Layer 4 of a small transformer language model trained on English Wikipedia (15 layers, counted from 0, width 96).
A neuron adds its activation times its output weights to the MLP's output. To switch it off is to set its activation to zero at one token and run the rest of the model.

Output weights of the MLP neurons that the questions are about. A number n stands for (n - 128) times 0.0056.
n11: 112, 140, 125, 170, 123, 96, 168, 177, 131, 161, 83, 95, 145, 128, 157, 132, 130, 88, 104, 168, 192, 133, 142, 96, 115, 117, 170, 127, 145, 163, 149, 101, 133, 178, 113, 109, 82, 151, 100, 119, 105, 86, 104, 97, 112, 145, 98, 151, 77, 106, 165, 113, 183, 131, 78, 118, 162, 92, 160, 147, 116, 175, 169, 98, 142, 152, 188, 105, 113, 45, 103, 171, 139, 73, 94, 156, 169, 85, 109, 179, 122, 149, 113, 162, 106, 98, 114, 73, 142, 147, 132, 123, 135, 121, 88, 188
n48: 146, 137, 110, 141, 117, 124, 119, 129, 119, 152, 105, 98, 93, 141, 133, 126, 139, 137, 108, 132, 136, 125, 103, 110, 110, 133, 127, 129, 144, 147, 84, 153, 110, 98, 156, 124, 90, 134, 134, 148, 111, 141, 112, 132, 152, 129, 87, 121, 135, 144, 123, 119, 119, 175, 109, 133, 175, 141, 114, 154, 123, 135, 106, 122, 121, 129, 131, 139, 135, 132, 168, 97, 112, 115, 131, 135, 144, 110, 136, 93, 151, 151, 109, 112, 153, 147, 145, 116, 128, 159, 109, 119, 137, 115, 121, 136
n53: 139, 118, 136, 145, 104, 147, 140, 147, 152, 120, 100, 108, 124, 151, 93, 98, 126, 158, 139, 121, 123, 121, 142, 146, 126, 97, 91, 132, 136, 125, 97, 89, 121, 153, 146, 129, 165, 166, 126, 115, 132, 143, 183, 136, 121, 170, 106, 120, 107, 166, 103, 148, 98, 117, 127, 154, 160, 108, 133, 139, 134, 112, 134, 139, 126, 140, 108, 133, 110, 136, 103, 121, 104, 107, 143, 123, 151, 87, 88, 140, 154, 92, 124, 134, 127, 127, 103, 154, 127, 141, 161, 129, 127, 113, 98, 146
n61: 141, 110, 124, 88, 135, 141, 129, 163, 139, 116, 152, 132, 109, 149, 121, 92, 98, 83, 169, 115, 117, 130, 145, 132, 123, 119, 152, 145, 152, 127, 129, 137, 114, 104, 126, 157, 131, 130, 106, 78, 136, 113, 174, 161, 146, 150, 176, 71, 86, 180, 150, 121, 143, 124, 136, 100, 106, 124, 127, 107, 155, 135, 145, 191, 119, 165, 141, 130, 125, 118, 114, 109, 104, 105, 101, 129, 166, 121, 125, 140, 137, 81, 150, 127, 151, 98, 138, 152, 95, 146, 113, 114, 121, 102, 132, 109
n64: 159, 117, 131, 116, 92, 130, 151, 155, 178, 111, 131, 132, 111, 142, 119, 162, 98, 87, 127, 150, 176, 111, 114, 116, 117, 157, 98, 139, 118, 153, 121, 114, 133, 123, 117, 82, 94, 123, 136, 172, 134, 102, 87, 119, 150, 160, 121, 128, 123, 145, 119, 73, 121, 123, 162, 154, 129, 110, 132, 153, 133, 131, 115, 144, 142, 125, 135, 139, 136, 152, 131, 112, 113, 112, 141, 142, 119, 133, 133, 154, 124, 89, 141, 147, 158, 143, 119, 97, 99, 131, 127, 118, 103, 119, 123, 145
n71: 146, 116, 127, 175, 97, 167, 148, 110, 135, 121, 130, 111, 121, 130, 129, 148, 139, 138, 144, 107, 139, 127, 148, 142, 126, 129, 142, 114, 116, 102, 92, 108, 113, 140, 140, 118, 154, 126, 115, 151, 85, 135, 180, 152, 135, 151, 119, 153, 126, 169, 133, 110, 74, 135, 152, 142, 130, 137, 132, 131, 151, 139, 150, 139, 95, 147, 90, 136, 130, 129, 132, 131, 127, 121, 122, 144, 121, 124, 109, 89, 128, 111, 116, 126, 116, 124, 112, 121, 133, 142, 109, 125, 107, 110, 105, 102
n99: 165, 114, 123, 117, 127, 178, 124, 161, 120, 128, 146, 128, 108, 131, 114, 116, 141, 142, 137, 128, 137, 119, 168, 149, 103, 127, 98, 104, 98, 122, 102, 137, 128, 120, 125, 117, 70, 119, 155, 154, 116, 128, 135, 135, 111, 148, 138, 112, 152, 190, 129, 119, 98, 118, 165, 152, 130, 140, 123, 142, 154, 135, 124, 149, 135, 120, 138, 109, 143, 132, 145, 86, 143, 143, 107, 134, 90, 114, 77, 108, 135, 107, 126, 111, 128, 128, 156, 160, 133, 119, 126, 101, 105, 122, 128, 121
n109: 114, 162, 136, 105, 111, 134, 117, 139, 138, 147, 118, 125, 136, 122, 145, 113, 134, 119, 117, 142, 128, 104, 104, 122, 113, 132, 117, 125, 133, 137, 106, 108, 118, 121, 121, 127, 152, 129, 135, 133, 148, 149, 101, 142, 148, 145, 112, 95, 121, 115, 98, 152, 119, 141, 126, 144, 144, 135, 115, 163, 123, 120, 136, 123, 161, 122, 127, 156, 154, 144, 136, 107, 95, 141, 144, 121, 123, 88, 112, 114, 125, 133, 112, 117, 142, 132, 132, 105, 128, 125, 139, 155, 153, 150, 120, 117
n117: 172, 110, 138, 134, 105, 119, 128, 125, 166, 135, 120, 126, 120, 176, 89, 105, 137, 152, 116, 117, 166, 121, 148, 167, 146, 112, 104, 81, 153, 122, 105, 71, 139, 150, 128, 102, 6, 156, 125, 131, 106, 148, 93, 100, 122, 165, 111, 201, 119, 154, 123, 123, 127, 140, 112, 146, 108, 108, 135, 145, 116, 122, 150, 158, 115, 101, 130, 136, 115, 146, 147, 165, 132, 125, 125, 145, 125, 90, 101, 112, 105, 121, 147, 178, 161, 151, 111, 161, 118, 116, 129, 151, 113, 103, 105, 112
n169: 119, 108, 133, 127, 134, 128, 126, 75, 127, 151, 164, 115, 141, 138, 144, 102, 118, 162, 103, 94, 117, 121, 127, 155, 116, 172, 137, 107, 138, 159, 103, 160, 119, 122, 149, 136, 142, 127, 148, 144, 110, 104, 101, 146, 128, 136, 121, 121, 120, 139, 123, 136, 132, 122, 103, 151, 149, 104, 126, 114, 117, 139, 98, 110, 126, 115, 175, 168, 157, 145, 111, 152, 144, 162, 95, 113, 128, 106, 139, 121, 114, 135, 122, 133, 93, 139, 108, 110, 141, 96, 129, 135, 143, 138, 124, 124
n194: 143, 129, 133, 140, 87, 114, 150, 121, 88, 135, 111, 124, 130, 153, 131, 137, 77, 143, 121, 162, 131, 126, 151, 112, 127, 130, 108, 142, 134, 111, 114, 105, 98, 146, 100, 194, 171, 144, 104, 85, 113, 147, 130, 137, 115, 163, 102, 98, 136, 137, 120, 140, 124, 153, 110, 140, 87, 117, 134, 135, 129, 158, 149, 127, 178, 129, 123, 119, 125, 104, 148, 121, 108, 131, 119, 112, 117, 109, 115, 122, 125, 115, 129, 170, 137, 143, 130, 101, 100, 140, 138, 108, 157, 144, 167, 150
n316: 149, 143, 163, 135, 138, 118, 128, 148, 126, 116, 137, 157, 121, 140, 108, 149, 137, 135, 94, 135, 107, 114, 130, 106, 135, 126, 120, 127, 132, 124, 120, 152, 111, 123, 129, 123, 116, 136, 118, 153, 124, 162, 101, 88, 126, 115, 122, 132, 133, 115, 125, 152, 143, 147, 117, 147, 132, 119, 127, 152, 138, 118, 115, 95, 167, 128, 118, 129, 169, 133, 112, 133, 149, 136, 119, 129, 132, 127, 110, 117, 135, 146, 140, 119, 148, 151, 120, 78, 113, 124, 115, 111, 106, 134, 101, 103
n330: 134, 143, 118, 129, 104, 163, 101, 130, 138, 114, 104, 100, 122, 166, 123, 129, 131, 105, 122, 173, 158, 135, 146, 92, 164, 124, 109, 130, 123, 154, 105, 140, 125, 119, 137, 124, 128, 128, 148, 99, 143, 127, 96, 133, 115, 110, 118, 128, 135, 151, 117, 145, 123, 134, 137, 170, 138, 117, 150, 144, 135, 119, 114, 121, 147, 118, 132, 116, 127, 131, 101, 144, 133, 111, 133, 136, 115, 127, 118, 110, 122, 135, 142, 112, 117, 153, 143, 142, 118, 145, 125, 139, 97, 85, 129, 112
n355: 132, 124, 138, 126, 115, 155, 125, 138, 174, 123, 127, 108, 123, 139, 136, 141, 116, 121, 130, 132, 130, 117, 97, 117, 134, 125, 97, 129, 123, 136, 88, 121, 121, 102, 143, 131, 180, 113, 110, 138, 126, 121, 118, 139, 121, 161, 125, 111, 127, 122, 131, 122, 140, 150, 143, 138, 142, 168, 147, 133, 99, 109, 157, 154, 148, 112, 78, 148, 129, 161, 111, 147, 94, 126, 142, 88, 99, 155, 123, 134, 115, 110, 127, 116, 139, 152, 141, 91, 102, 141, 122, 123, 142, 102, 140, 145
n363: 139, 141, 124, 103, 128, 134, 159, 118, 116, 139, 142, 143, 115, 111, 150, 115, 121, 151, 159, 129, 134, 134, 124, 121, 124, 166, 132, 155, 127, 132, 102, 142, 118, 127, 123, 144, 103, 133, 108, 128, 108, 128, 119, 145, 133, 126, 114, 124, 117, 148, 124, 108, 109, 131, 136, 144, 140, 142, 112, 130, 120, 158, 142, 134, 114, 122, 107, 138, 118, 142, 139, 111, 141, 133, 124, 131, 125, 108, 118, 120, 115, 149, 141, 114, 133, 109, 132, 93, 121, 131, 123, 141, 128, 105, 124, 127
n373: 150, 150, 120, 98, 110, 147, 174, 158, 106, 83, 118, 126, 118, 152, 112, 118, 118, 122, 141, 146, 140, 107, 143, 111, 116, 103, 125, 154, 111, 131, 120, 157, 114, 107, 127, 178, 81, 154, 97, 113, 133, 134, 87, 130, 133, 107, 141, 100, 159, 97, 167, 116, 116, 149, 113, 141, 129, 164, 118, 129, 151, 127, 133, 130, 135, 141, 130, 113, 136, 111, 119, 136, 145, 103, 133, 134, 130, 142, 107, 158, 130, 110, 139, 124, 138, 126, 133, 136, 152, 115, 126, 91, 128, 137, 121, 116

Each question names a token from some text and the token that comes next. It shows the activations a of the neurons there, in the order above. A number n stands for (n - 128) times 0.019.

Then comes g, the gradient of the next token's log-probability with respect to the MLP's output, scaled to length 1. A neuron's effect is roughly proportional to its activation times (output weights . g). A number n stands for (n - 128) times 0.0036.

" William", then ","
a: 119, 129, 119, 126, 122, 121, 119, 121, 129, 124, 120, 138, 126, 119, 132, 120
g: 95, 143, 132, 143, 107, 138, 173, 87, 94, 137, 163, 158, 132, 127, 104, 146, 101, 123, 120, 182, 153, 158, 127, 126, 147, 148, 164, 158, 111, 132, 140, 173, 140, 146, 131, 141, 118, 101, 133, 137, 115, 115, 121, 116, 128, 120, 149, 134, 85, 94, 61, 135, 99, 95, 100, 119, 64, 158, 150, 164, 228, 77, 156, 111, 101, 161, 152, 113, 157, 135, 95, 84, 109, 145, 95, 156, 91, 148, 74, 187, 124, 131, 136, 146, 126, 90, 124, 135, 145, 83, 125, 151, 107, 130, 142, 108
Which neuron, switched off, lowers the next token's probability most? n355

" l", then "ug"
a: 120, 121, 125, 119, 123, 121, 125, 124, 173, 135, 119, 123, 133, 120, 135, 120
g: 148, 93, 110, 141, 83, 130, 167, 157, 140, 96, 172, 108, 87, 118, 143, 150, 206, 99, 150, 106, 131, 160, 92, 149, 113, 108, 91, 139, 148, 128, 135, 113, 178, 132, 150, 140, 128, 136, 87, 162, 152, 121, 138, 91, 103, 138, 135, 136, 130, 132, 24, 168, 133, 135, 108, 131, 110, 133, 141, 173, 139, 116, 122, 147, 71, 155, 130, 102, 175, 168, 88, 113, 131, 138, 98, 83, 163, 112, 144, 137, 90, 128, 116, 132, 140, 103, 105, 109, 207, 124, 126, 142, 142, 103, 116, 115
Which neuron, switched off, lowers the next token's probability most? n117

"rit", then "ish"
a: 124, 131, 119, 152, 129, 121, 125, 123, 120, 119, 127, 129, 119, 120, 136, 158
g: 192, 127, 180, 76, 146, 114, 116, 130, 176, 137, 148, 123, 117, 93, 144, 99, 121, 110, 154, 149, 107, 97, 111, 100, 113, 162, 140, 144, 155, 120, 187, 147, 97, 120, 138, 165, 142, 69, 122, 142, 89, 155, 164, 136, 159, 117, 111, 142, 113, 120, 137, 113, 84, 194, 126, 68, 103, 116, 192, 86, 108, 141, 108, 137, 106, 168, 144, 157, 104, 133, 127, 147, 143, 141, 107, 64, 99, 101, 117, 85, 96, 139, 166, 136, 141, 183, 118, 157, 144, 110, 129, 127, 114, 98, 136, 105
Which neuron, switched off, lowers the next token's probability most? n61

" direct", then "ors"
a: 121, 123, 133, 119, 134, 123, 129, 121, 127, 122, 120, 132, 128, 120, 124, 183
g: 89, 146, 84, 86, 93, 96, 135, 119, 151, 157, 148, 178, 156, 152, 167, 164, 112, 96, 80, 133, 103, 178, 106, 131, 113, 93, 132, 155, 99, 117, 116, 83, 100, 150, 151, 120, 143, 131, 145, 138, 123, 104, 145, 118, 164, 152, 127, 174, 84, 191, 113, 95, 174, 121, 125, 160, 126, 174, 105, 101, 140, 85, 115, 137, 105, 131, 120, 139, 193, 88, 122, 125, 119, 141, 121, 125, 153, 144, 108, 157, 205, 153, 111, 100, 138, 101, 116, 111, 111, 91, 125, 129, 166, 73, 148, 121
Which neuron, switched off, raises the next token's probability most? n373

"age", then "-l"
a: 119, 133, 119, 154, 119, 120, 119, 121, 122, 127, 131, 119, 125, 120, 139, 126
g: 130, 104, 75, 134, 101, 110, 136, 135, 143, 105, 156, 133, 32, 144, 129, 95, 135, 156, 93, 86, 159, 168, 157, 146, 65, 136, 98, 156, 127, 137, 142, 53, 145, 91, 97, 184, 183, 146, 131, 106, 145, 158, 148, 100, 138, 141, 121, 135, 149, 131, 111, 124, 140, 139, 103, 171, 145, 152, 171, 73, 111, 131, 133, 85, 115, 97, 113, 129, 97, 129, 165, 130, 108, 150, 138, 150, 107, 114, 154, 131, 122, 156, 151, 134, 109, 166, 107, 177, 115, 136, 141, 146, 81, 143, 106, 161
Which neuron, switched off, raises the next token's probability most? n61

" its", then " M"
a: 126, 131, 120, 138, 176, 120, 150, 120, 195, 122, 123, 143, 124, 125, 132, 157
g: 107, 112, 154, 120, 88, 160, 92, 167, 158, 123, 163, 122, 123, 158, 133, 132, 38, 139, 118, 126, 149, 140, 114, 161, 116, 186, 107, 153, 123, 128, 99, 176, 130, 98, 78, 107, 95, 124, 114, 130, 75, 155, 119, 113, 142, 104, 85, 110, 158, 144, 99, 137, 138, 88, 140, 130, 167, 151, 136, 145, 66, 178, 177, 92, 106, 100, 111, 147, 136, 105, 138, 112, 140, 134, 133, 110, 143, 187, 135, 99, 146, 113, 130, 172, 132, 132, 135, 147, 129, 182, 149, 74, 117, 153, 151, 78
Which neuron, switched off, lowers the next token's probability most? n64

"cher", then "on"
a: 122, 121, 123, 121, 119, 119, 130, 140, 119, 126, 120, 120, 120, 127, 136, 129
g: 124, 187, 132, 136, 160, 110, 160, 143, 164, 114, 121, 113, 102, 107, 141, 118, 91, 166, 108, 170, 135, 171, 66, 112, 84, 132, 131, 203, 134, 151, 165, 123, 144, 119, 121, 158, 136, 130, 153, 129, 179, 140, 126, 133, 145, 141, 88, 125, 178, 136, 126, 98, 133, 168, 121, 112, 103, 169, 129, 107, 137, 143, 183, 143, 100, 104, 147, 95, 93, 105, 153, 143, 97, 110, 96, 113, 90, 125, 143, 49, 125, 107, 137, 100, 61, 87, 130, 80, 144, 122, 138, 112, 107, 145, 135, 167
Which neuron, switched off, lowers the next token's probability most? n117

"13", then "0"
a: 172, 119, 123, 123, 127, 125, 125, 121, 123, 131, 166, 152, 151, 122, 120, 145
g: 138, 116, 101, 131, 142, 159, 117, 142, 108, 171, 132, 143, 108, 145, 83, 125, 89, 110, 77, 134, 138, 68, 111, 106, 159, 135, 139, 121, 121, 146, 203, 121, 95, 144, 127, 161, 173, 168, 137, 114, 120, 181, 132, 132, 130, 121, 162, 144, 115, 107, 172, 93, 101, 124, 93, 111, 168, 92, 105, 96, 121, 108, 122, 119, 121, 91, 119, 147, 106, 111, 150, 147, 120, 139, 177, 175, 122, 120, 133, 180, 69, 122, 123, 113, 80, 98, 188, 123, 159, 156, 192, 101, 166, 111, 107, 98
Which neuron, switched off, lowers the next token's probability most? n11

" s", then "ound"
a: 122, 119, 133, 125, 132, 140, 158, 120, 159, 120, 129, 128, 138, 121, 124, 119
g: 120, 78, 142, 138, 146, 106, 129, 124, 165, 96, 92, 189, 146, 96, 55, 170, 91, 116, 121, 159, 175, 171, 112, 145, 102, 89, 96, 149, 112, 154, 91, 117, 158, 120, 142, 113, 161, 110, 134, 127, 125, 136, 118, 152, 114, 127, 136, 151, 146, 135, 105, 122, 154, 73, 142, 130, 129, 118, 124, 117, 102, 109, 124, 143, 179, 152, 77, 96, 177, 131, 146, 118, 126, 198, 100, 137, 148, 101, 132, 117, 131, 131, 54, 146, 145, 141, 120, 160, 144, 80, 138, 126, 157, 139, 180, 70
Which neuron, switched off, lowers the next token's probability most? n11

",", then " built"
a: 196, 126, 126, 142, 123, 126, 141, 128, 121, 126, 170, 128, 135, 119, 119, 119
g: 174, 174, 105, 103, 147, 112, 138, 113, 96, 148, 124, 187, 121, 127, 110, 159, 128, 152, 156, 141, 119, 114, 136, 87, 152, 141, 126, 149, 176, 135, 26, 130, 108, 117, 123, 160, 104, 131, 118, 58, 117, 111, 132, 184, 123, 132, 130, 128, 125, 119, 84, 170, 93, 157, 112, 211, 79, 148, 128, 132, 121, 160, 113, 109, 103, 114, 77, 183, 126, 144, 104, 126, 124, 151, 137, 116, 98, 87, 118, 83, 159, 149, 126, 147, 162, 143, 133, 112, 121, 125, 145, 113, 103, 156, 113, 145
Which neuron, switched off, lowers the next token's probability most? n194

"ith", then "in"
a: 121, 125, 120, 140, 120, 119, 125, 133, 123, 127, 126, 128, 134, 123, 160, 119
g: 122, 170, 147, 186, 145, 156, 142, 166, 117, 168, 131, 121, 134, 119, 144, 125, 106, 179, 142, 173, 108, 102, 102, 107, 119, 113, 127, 117, 128, 120, 184, 106, 138, 185, 98, 94, 163, 98, 112, 108, 163, 98, 143, 121, 125, 174, 121, 109, 74, 117, 208, 101, 118, 135, 116, 104, 127, 139, 121, 101, 105, 95, 144, 70, 125, 119, 158, 134, 114, 169, 153, 84, 110, 104, 159, 167, 129, 144, 66, 118, 121, 129, 106, 99, 129, 169, 77, 171, 168, 127, 145, 100, 113, 111, 99, 122
Which neuron, switched off, raises the next token's probability most? n363

" her", then " in"
a: 127, 133, 122, 142, 125, 123, 125, 121, 204, 120, 122, 123, 133, 138, 138, 134
g: 109, 128, 112, 134, 148, 94, 151, 107, 99, 156, 165, 126, 107, 145, 166, 118, 95, 138, 159, 158, 139, 89, 136, 73, 152, 164, 189, 113, 158, 120, 110, 104, 95, 108, 132, 115, 113, 140, 173, 108, 184, 88, 121, 133, 117, 150, 191, 110, 108, 64, 149, 102, 108, 138, 124, 105, 44, 103, 140, 137, 157, 80, 111, 124, 122, 148, 136, 73, 154, 98, 127, 183, 149, 110, 166, 136, 140, 116, 116, 160, 131, 149, 149, 123, 121, 166, 143, 120, 103, 100, 113, 105, 136, 160, 119, 184
Which neuron, switched off, raises the next token's probability most? n117

" with", then " six"
a: 120, 134, 119, 122, 119, 130, 119, 121, 119, 123, 119, 133, 130, 131, 127, 120
g: 157, 114, 161, 114, 72, 73, 140, 109, 150, 85, 87, 145, 184, 139, 127, 148, 132, 145, 134, 85, 107, 146, 85, 124, 143, 168, 106, 108, 122, 128, 174, 125, 83, 123, 124, 135, 122, 162, 131, 131, 107, 124, 133, 172, 95, 159, 75, 98, 61, 133, 149, 94, 119, 157, 165, 154, 170, 147, 104, 150, 152, 115, 153, 160, 96, 141, 168, 117, 101, 136, 125, 153, 79, 129, 125, 163, 161, 124, 93, 95, 141, 112, 129, 166, 126, 151, 139, 176, 123, 114, 177, 108, 79, 79, 122, 146
Which neuron, switched off, raises the next token's probability most? n53

"med", then " with"
a: 120, 137, 119, 122, 121, 120, 119, 132, 121, 137, 137, 156, 122, 126, 121, 127
g: 147, 191, 93, 118, 128, 147, 112, 125, 103, 87, 130, 144, 135, 117, 95, 146, 155, 115, 154, 117, 141, 182, 124, 153, 115, 125, 215, 112, 142, 91, 127, 163, 96, 91, 115, 126, 117, 78, 153, 128, 121, 141, 135, 121, 149, 155, 177, 99, 135, 77, 113, 107, 128, 166, 184, 125, 148, 120, 87, 111, 125, 98, 127, 120, 114, 134, 150, 126, 148, 138, 147, 146, 118, 101, 122, 79, 195, 146, 140, 115, 107, 142, 174, 144, 73, 127, 161, 110, 44, 116, 159, 97, 95, 132, 119, 144
Which neuron, switched off, lowers the next token's probability most? n53

" st", then "ars"
a: 121, 119, 147, 122, 121, 130, 140, 120, 144, 125, 120, 129, 129, 128, 123, 126
g: 167, 111, 141, 137, 122, 77, 140, 123, 97, 126, 138, 167, 124, 130, 176, 70, 108, 113, 116, 130, 135, 108, 143, 163, 153, 117, 125, 142, 87, 163, 157, 124, 130, 123, 121, 57, 159, 115, 129, 123, 72, 128, 140, 173, 155, 191, 114, 188, 131, 104, 138, 142, 124, 137, 143, 156, 97, 116, 140, 145, 110, 134, 81, 173, 155, 139, 72, 124, 114, 124, 187, 151, 90, 129, 136, 132, 158, 96, 73, 152, 162, 118, 68, 104, 115, 87, 169, 125, 88, 98, 139, 146, 121, 107, 155, 131
Which neuron, switched off, lowers the next token's probability most? n53

" to", then " "
a: 156, 146, 119, 123, 123, 119, 128, 123, 121, 130, 122, 130, 140, 123, 139, 119
g: 119, 133, 146, 114, 111, 49, 165, 144, 139, 107, 99, 50, 134, 155, 167, 119, 129, 136, 190, 115, 130, 141, 74, 148, 140, 150, 126, 114, 91, 153, 120, 132, 164, 162, 168, 96, 121, 133, 122, 136, 167, 167, 105, 132, 97, 105, 118, 83, 101, 111, 185, 121, 144, 141, 178, 104, 176, 152, 159, 119, 64, 148, 148, 124, 156, 113, 132, 106, 149, 114, 116, 88, 130, 149, 103, 174, 88, 98, 131, 155, 115, 144, 127, 133, 139, 118, 173, 155, 118, 97, 144, 103, 114, 127, 108, 79
Which neuron, switched off, lowers the next token's probability most? n11

" also", then " cap"
a: 120, 119, 126, 131, 120, 119, 120, 121, 171, 132, 128, 134, 120, 119, 120, 132
g: 94, 117, 156, 140, 151, 176, 102, 106, 148, 100, 119, 153, 121, 151, 97, 112, 144, 138, 91, 96, 130, 132, 138, 122, 145, 101, 157, 66, 129, 128, 56, 120, 80, 144, 105, 117, 88, 155, 175, 180, 101, 140, 122, 111, 124, 123, 192, 83, 182, 121, 104, 130, 148, 133, 96, 134, 103, 130, 129, 125, 127, 106, 139, 132, 71, 106, 122, 154, 154, 151, 210, 118, 142, 124, 144, 99, 127, 172, 150, 173, 120, 135, 153, 118, 167, 126, 124, 159, 126, 131, 94, 158, 105, 90, 83, 170
Which neuron, switched off, lowers the next token's probability most? n117

" Ch", then "ann"
a: 130, 130, 120, 119, 153, 120, 124, 155, 130, 141, 129, 124, 122, 132, 130, 119
g: 135, 112, 111, 109, 79, 97, 152, 107, 120, 109, 116, 134, 124, 191, 187, 176, 140, 149, 88, 121, 120, 151, 113, 165, 104, 154, 88, 130, 154, 76, 145, 109, 112, 142, 161, 70, 138, 146, 109, 140, 122, 100, 132, 152, 141, 177, 135, 142, 134, 105, 99, 111, 150, 100, 171, 198, 110, 117, 128, 151, 130, 147, 89, 170, 148, 88, 142, 139, 141, 129, 125, 114, 118, 119, 150, 114, 187, 108, 93, 173, 141, 129, 109, 94, 130, 27, 98, 135, 149, 134, 90, 124, 128, 133, 138, 145
Which neuron, switched off, lowers the next token's probability most? n64

" do", then "z"
a: 121, 122, 121, 123, 138, 136, 131, 124, 177, 124, 124, 126, 140, 120, 170, 120
g: 186, 93, 151, 141, 179, 158, 146, 168, 114, 72, 122, 135, 138, 125, 135, 81, 123, 123, 126, 118, 149, 61, 78, 149, 139, 180, 129, 123, 112, 96, 110, 129, 153, 95, 97, 170, 129, 83, 106, 78, 113, 118, 135, 147, 106, 139, 109, 103, 141, 121, 133, 113, 127, 186, 117, 117, 133, 145, 149, 125, 138, 194, 154, 97, 190, 128, 126, 147, 120, 153, 142, 131, 158, 132, 128, 124, 140, 50, 143, 136, 122, 154, 91, 146, 78, 125, 176, 139, 118, 155, 131, 130, 129, 125, 86, 74
Which neuron, switched off, lowers the next token's probability most? n363

" g", then "un"
a: 119, 119, 123, 119, 119, 119, 124, 119, 180, 124, 120, 123, 135, 154, 120, 120
g: 125, 82, 125, 155, 150, 139, 96, 162, 143, 83, 142, 129, 98, 133, 166, 127, 143, 118, 165, 145, 89, 119, 96, 130, 104, 118, 140, 177, 91, 141, 147, 88, 116, 145, 116, 104, 159, 163, 122, 154, 136, 150, 148, 111, 100, 116, 107, 179, 99, 100, 89, 185, 133, 78, 126, 167, 161, 159, 169, 141, 118, 138, 162, 181, 103, 134, 104, 127, 204, 132, 161, 128, 141, 126, 119, 87, 108, 151, 72, 123, 115, 156, 85, 68, 138, 122, 150, 131, 124, 91, 144, 87, 124, 77, 143, 120
Which neuron, switched off, raises the next token's probability most? n117

"\".\n\n", then "P"
a: 162, 123, 125, 128, 119, 126, 132, 133, 119, 123, 120, 132, 147, 121, 119, 131
g: 161, 101, 132, 134, 148, 171, 73, 181, 96, 148, 92, 126, 111, 167, 140, 117, 132, 130, 135, 129, 121, 112, 122, 131, 117, 68, 93, 143, 124, 126, 95, 151, 134, 125, 72, 113, 134, 86, 136, 136, 145, 64, 112, 154, 101, 142, 128, 119, 187, 144, 141, 135, 152, 124, 103, 146, 123, 206, 132, 124, 103, 140, 111, 77, 144, 103, 77, 152, 179, 178, 176, 109, 82, 148, 146, 102, 160, 112, 127, 129, 148, 158, 90, 117, 92, 147, 131, 106, 135, 146, 126, 154, 81, 174, 158, 120
Which neuron, switched off, raises the next token's probability most? n11

"it", then ".\n\n"
a: 124, 131, 124, 135, 127, 124, 120, 128, 121, 132, 128, 133, 120, 119, 120, 119
g: 184, 47, 130, 160, 99, 90, 174, 137, 108, 136, 132, 92, 141, 98, 153, 148, 83, 138, 129, 145, 153, 114, 161, 115, 148, 130, 124, 105, 90, 143, 146, 116, 157, 58, 105, 179, 87, 142, 111, 102, 163, 124, 159, 114, 134, 120, 132, 83, 162, 110, 164, 161, 127, 173, 82, 131, 122, 77, 124, 81, 197, 153, 146, 137, 98, 134, 140, 143, 112, 88, 89, 140, 120, 142, 130, 156, 112, 138, 125, 131, 123, 123, 142, 78, 113, 191, 131, 136, 131, 157, 149, 112, 111, 134, 147, 129
Which neuron, switched off, raises the next token's probability most? n373

"t", then "wo"
a: 126, 119, 122, 135, 121, 122, 119, 122, 121, 140, 120, 140, 123, 121, 122, 121
g: 92, 59, 189, 116, 107, 119, 145, 151, 127, 134, 125, 164, 169, 145, 120, 128, 90, 114, 144, 85, 79, 108, 152, 99, 165, 104, 149, 102, 120, 150, 131, 116, 116, 130, 74, 133, 58, 120, 138, 118, 107, 131, 145, 119, 186, 70, 123, 116, 156, 175, 116, 87, 119, 132, 176, 159, 128, 123, 112, 158, 113, 137, 126, 169, 184, 101, 148, 147, 141, 120, 114, 114, 131, 131, 104, 117, 104, 145, 134, 139, 121, 104, 102, 101, 145, 138, 81, 167, 157, 178, 146, 142, 136, 204, 115, 111
Which neuron, switched off, raises the next token's probability most? n99

" between", then " May"
a: 171, 165, 121, 120, 122, 132, 119, 122, 122, 123, 119, 137, 133, 120, 128, 147
g: 122, 112, 172, 107, 98, 112, 89, 139, 126, 135, 166, 97, 123, 115, 100, 203, 120, 127, 159, 126, 140, 159, 114, 142, 99, 122, 142, 118, 148, 168, 119, 101, 149, 77, 202, 104, 110, 140, 125, 135, 191, 122, 150, 125, 86, 93, 162, 88, 191, 152, 125, 156, 106, 153, 129, 144, 145, 140, 127, 136, 140, 96, 70, 92, 92, 137, 146, 150, 150, 129, 85, 115, 99, 160, 121, 127, 93, 156, 131, 100, 90, 171, 135, 155, 124, 137, 129, 172, 141, 113, 111, 100, 161, 87, 121, 67
Which neuron, switched off, raises the next token's probability most? n11

"6", then " and"
a: 125, 121, 125, 125, 125, 125, 124, 120, 120, 133, 152, 126, 126, 122, 119, 140
g: 184, 135, 115, 147, 164, 118, 138, 105, 106, 75, 120, 155, 108, 156, 147, 155, 134, 152, 123, 122, 141, 108, 161, 194, 153, 115, 192, 112, 117, 146, 148, 179, 159, 136, 171, 111, 129, 111, 145, 119, 155, 99, 116, 134, 153, 108, 122, 73, 124, 89, 124, 136, 76, 107, 134, 128, 121, 74, 72, 122, 116, 116, 114, 115, 132, 140, 123, 91, 106, 143, 65, 135, 111, 61, 134, 195, 152, 123, 116, 121, 87, 144, 172, 122, 165, 74, 114, 113, 120, 165, 146, 131, 159, 138, 143, 110
Which neuron, switched off, raises the next token's probability most? n194

"st", then "yle"
a: 123, 123, 120, 172, 121, 119, 120, 130, 119, 127, 127, 133, 138, 120, 125, 133
g: 123, 127, 128, 126, 115, 160, 134, 128, 173, 163, 97, 143, 150, 130, 121, 47, 127, 147, 144, 135, 168, 123, 148, 132, 143, 126, 138, 108, 101, 132, 148, 148, 86, 165, 130, 154, 130, 107, 138, 132, 149, 103, 122, 101, 97, 116, 109, 120, 143, 147, 185, 199, 119, 112, 97, 130, 95, 176, 127, 95, 90, 149, 114, 107, 144, 103, 127, 118, 176, 147, 154, 94, 105, 73, 115, 86, 77, 174, 77, 139, 112, 123, 168, 117, 140, 177, 136, 132, 76, 142, 148, 70, 129, 157, 181, 98
Which neuron, switched off, raises the next token's probability most? n99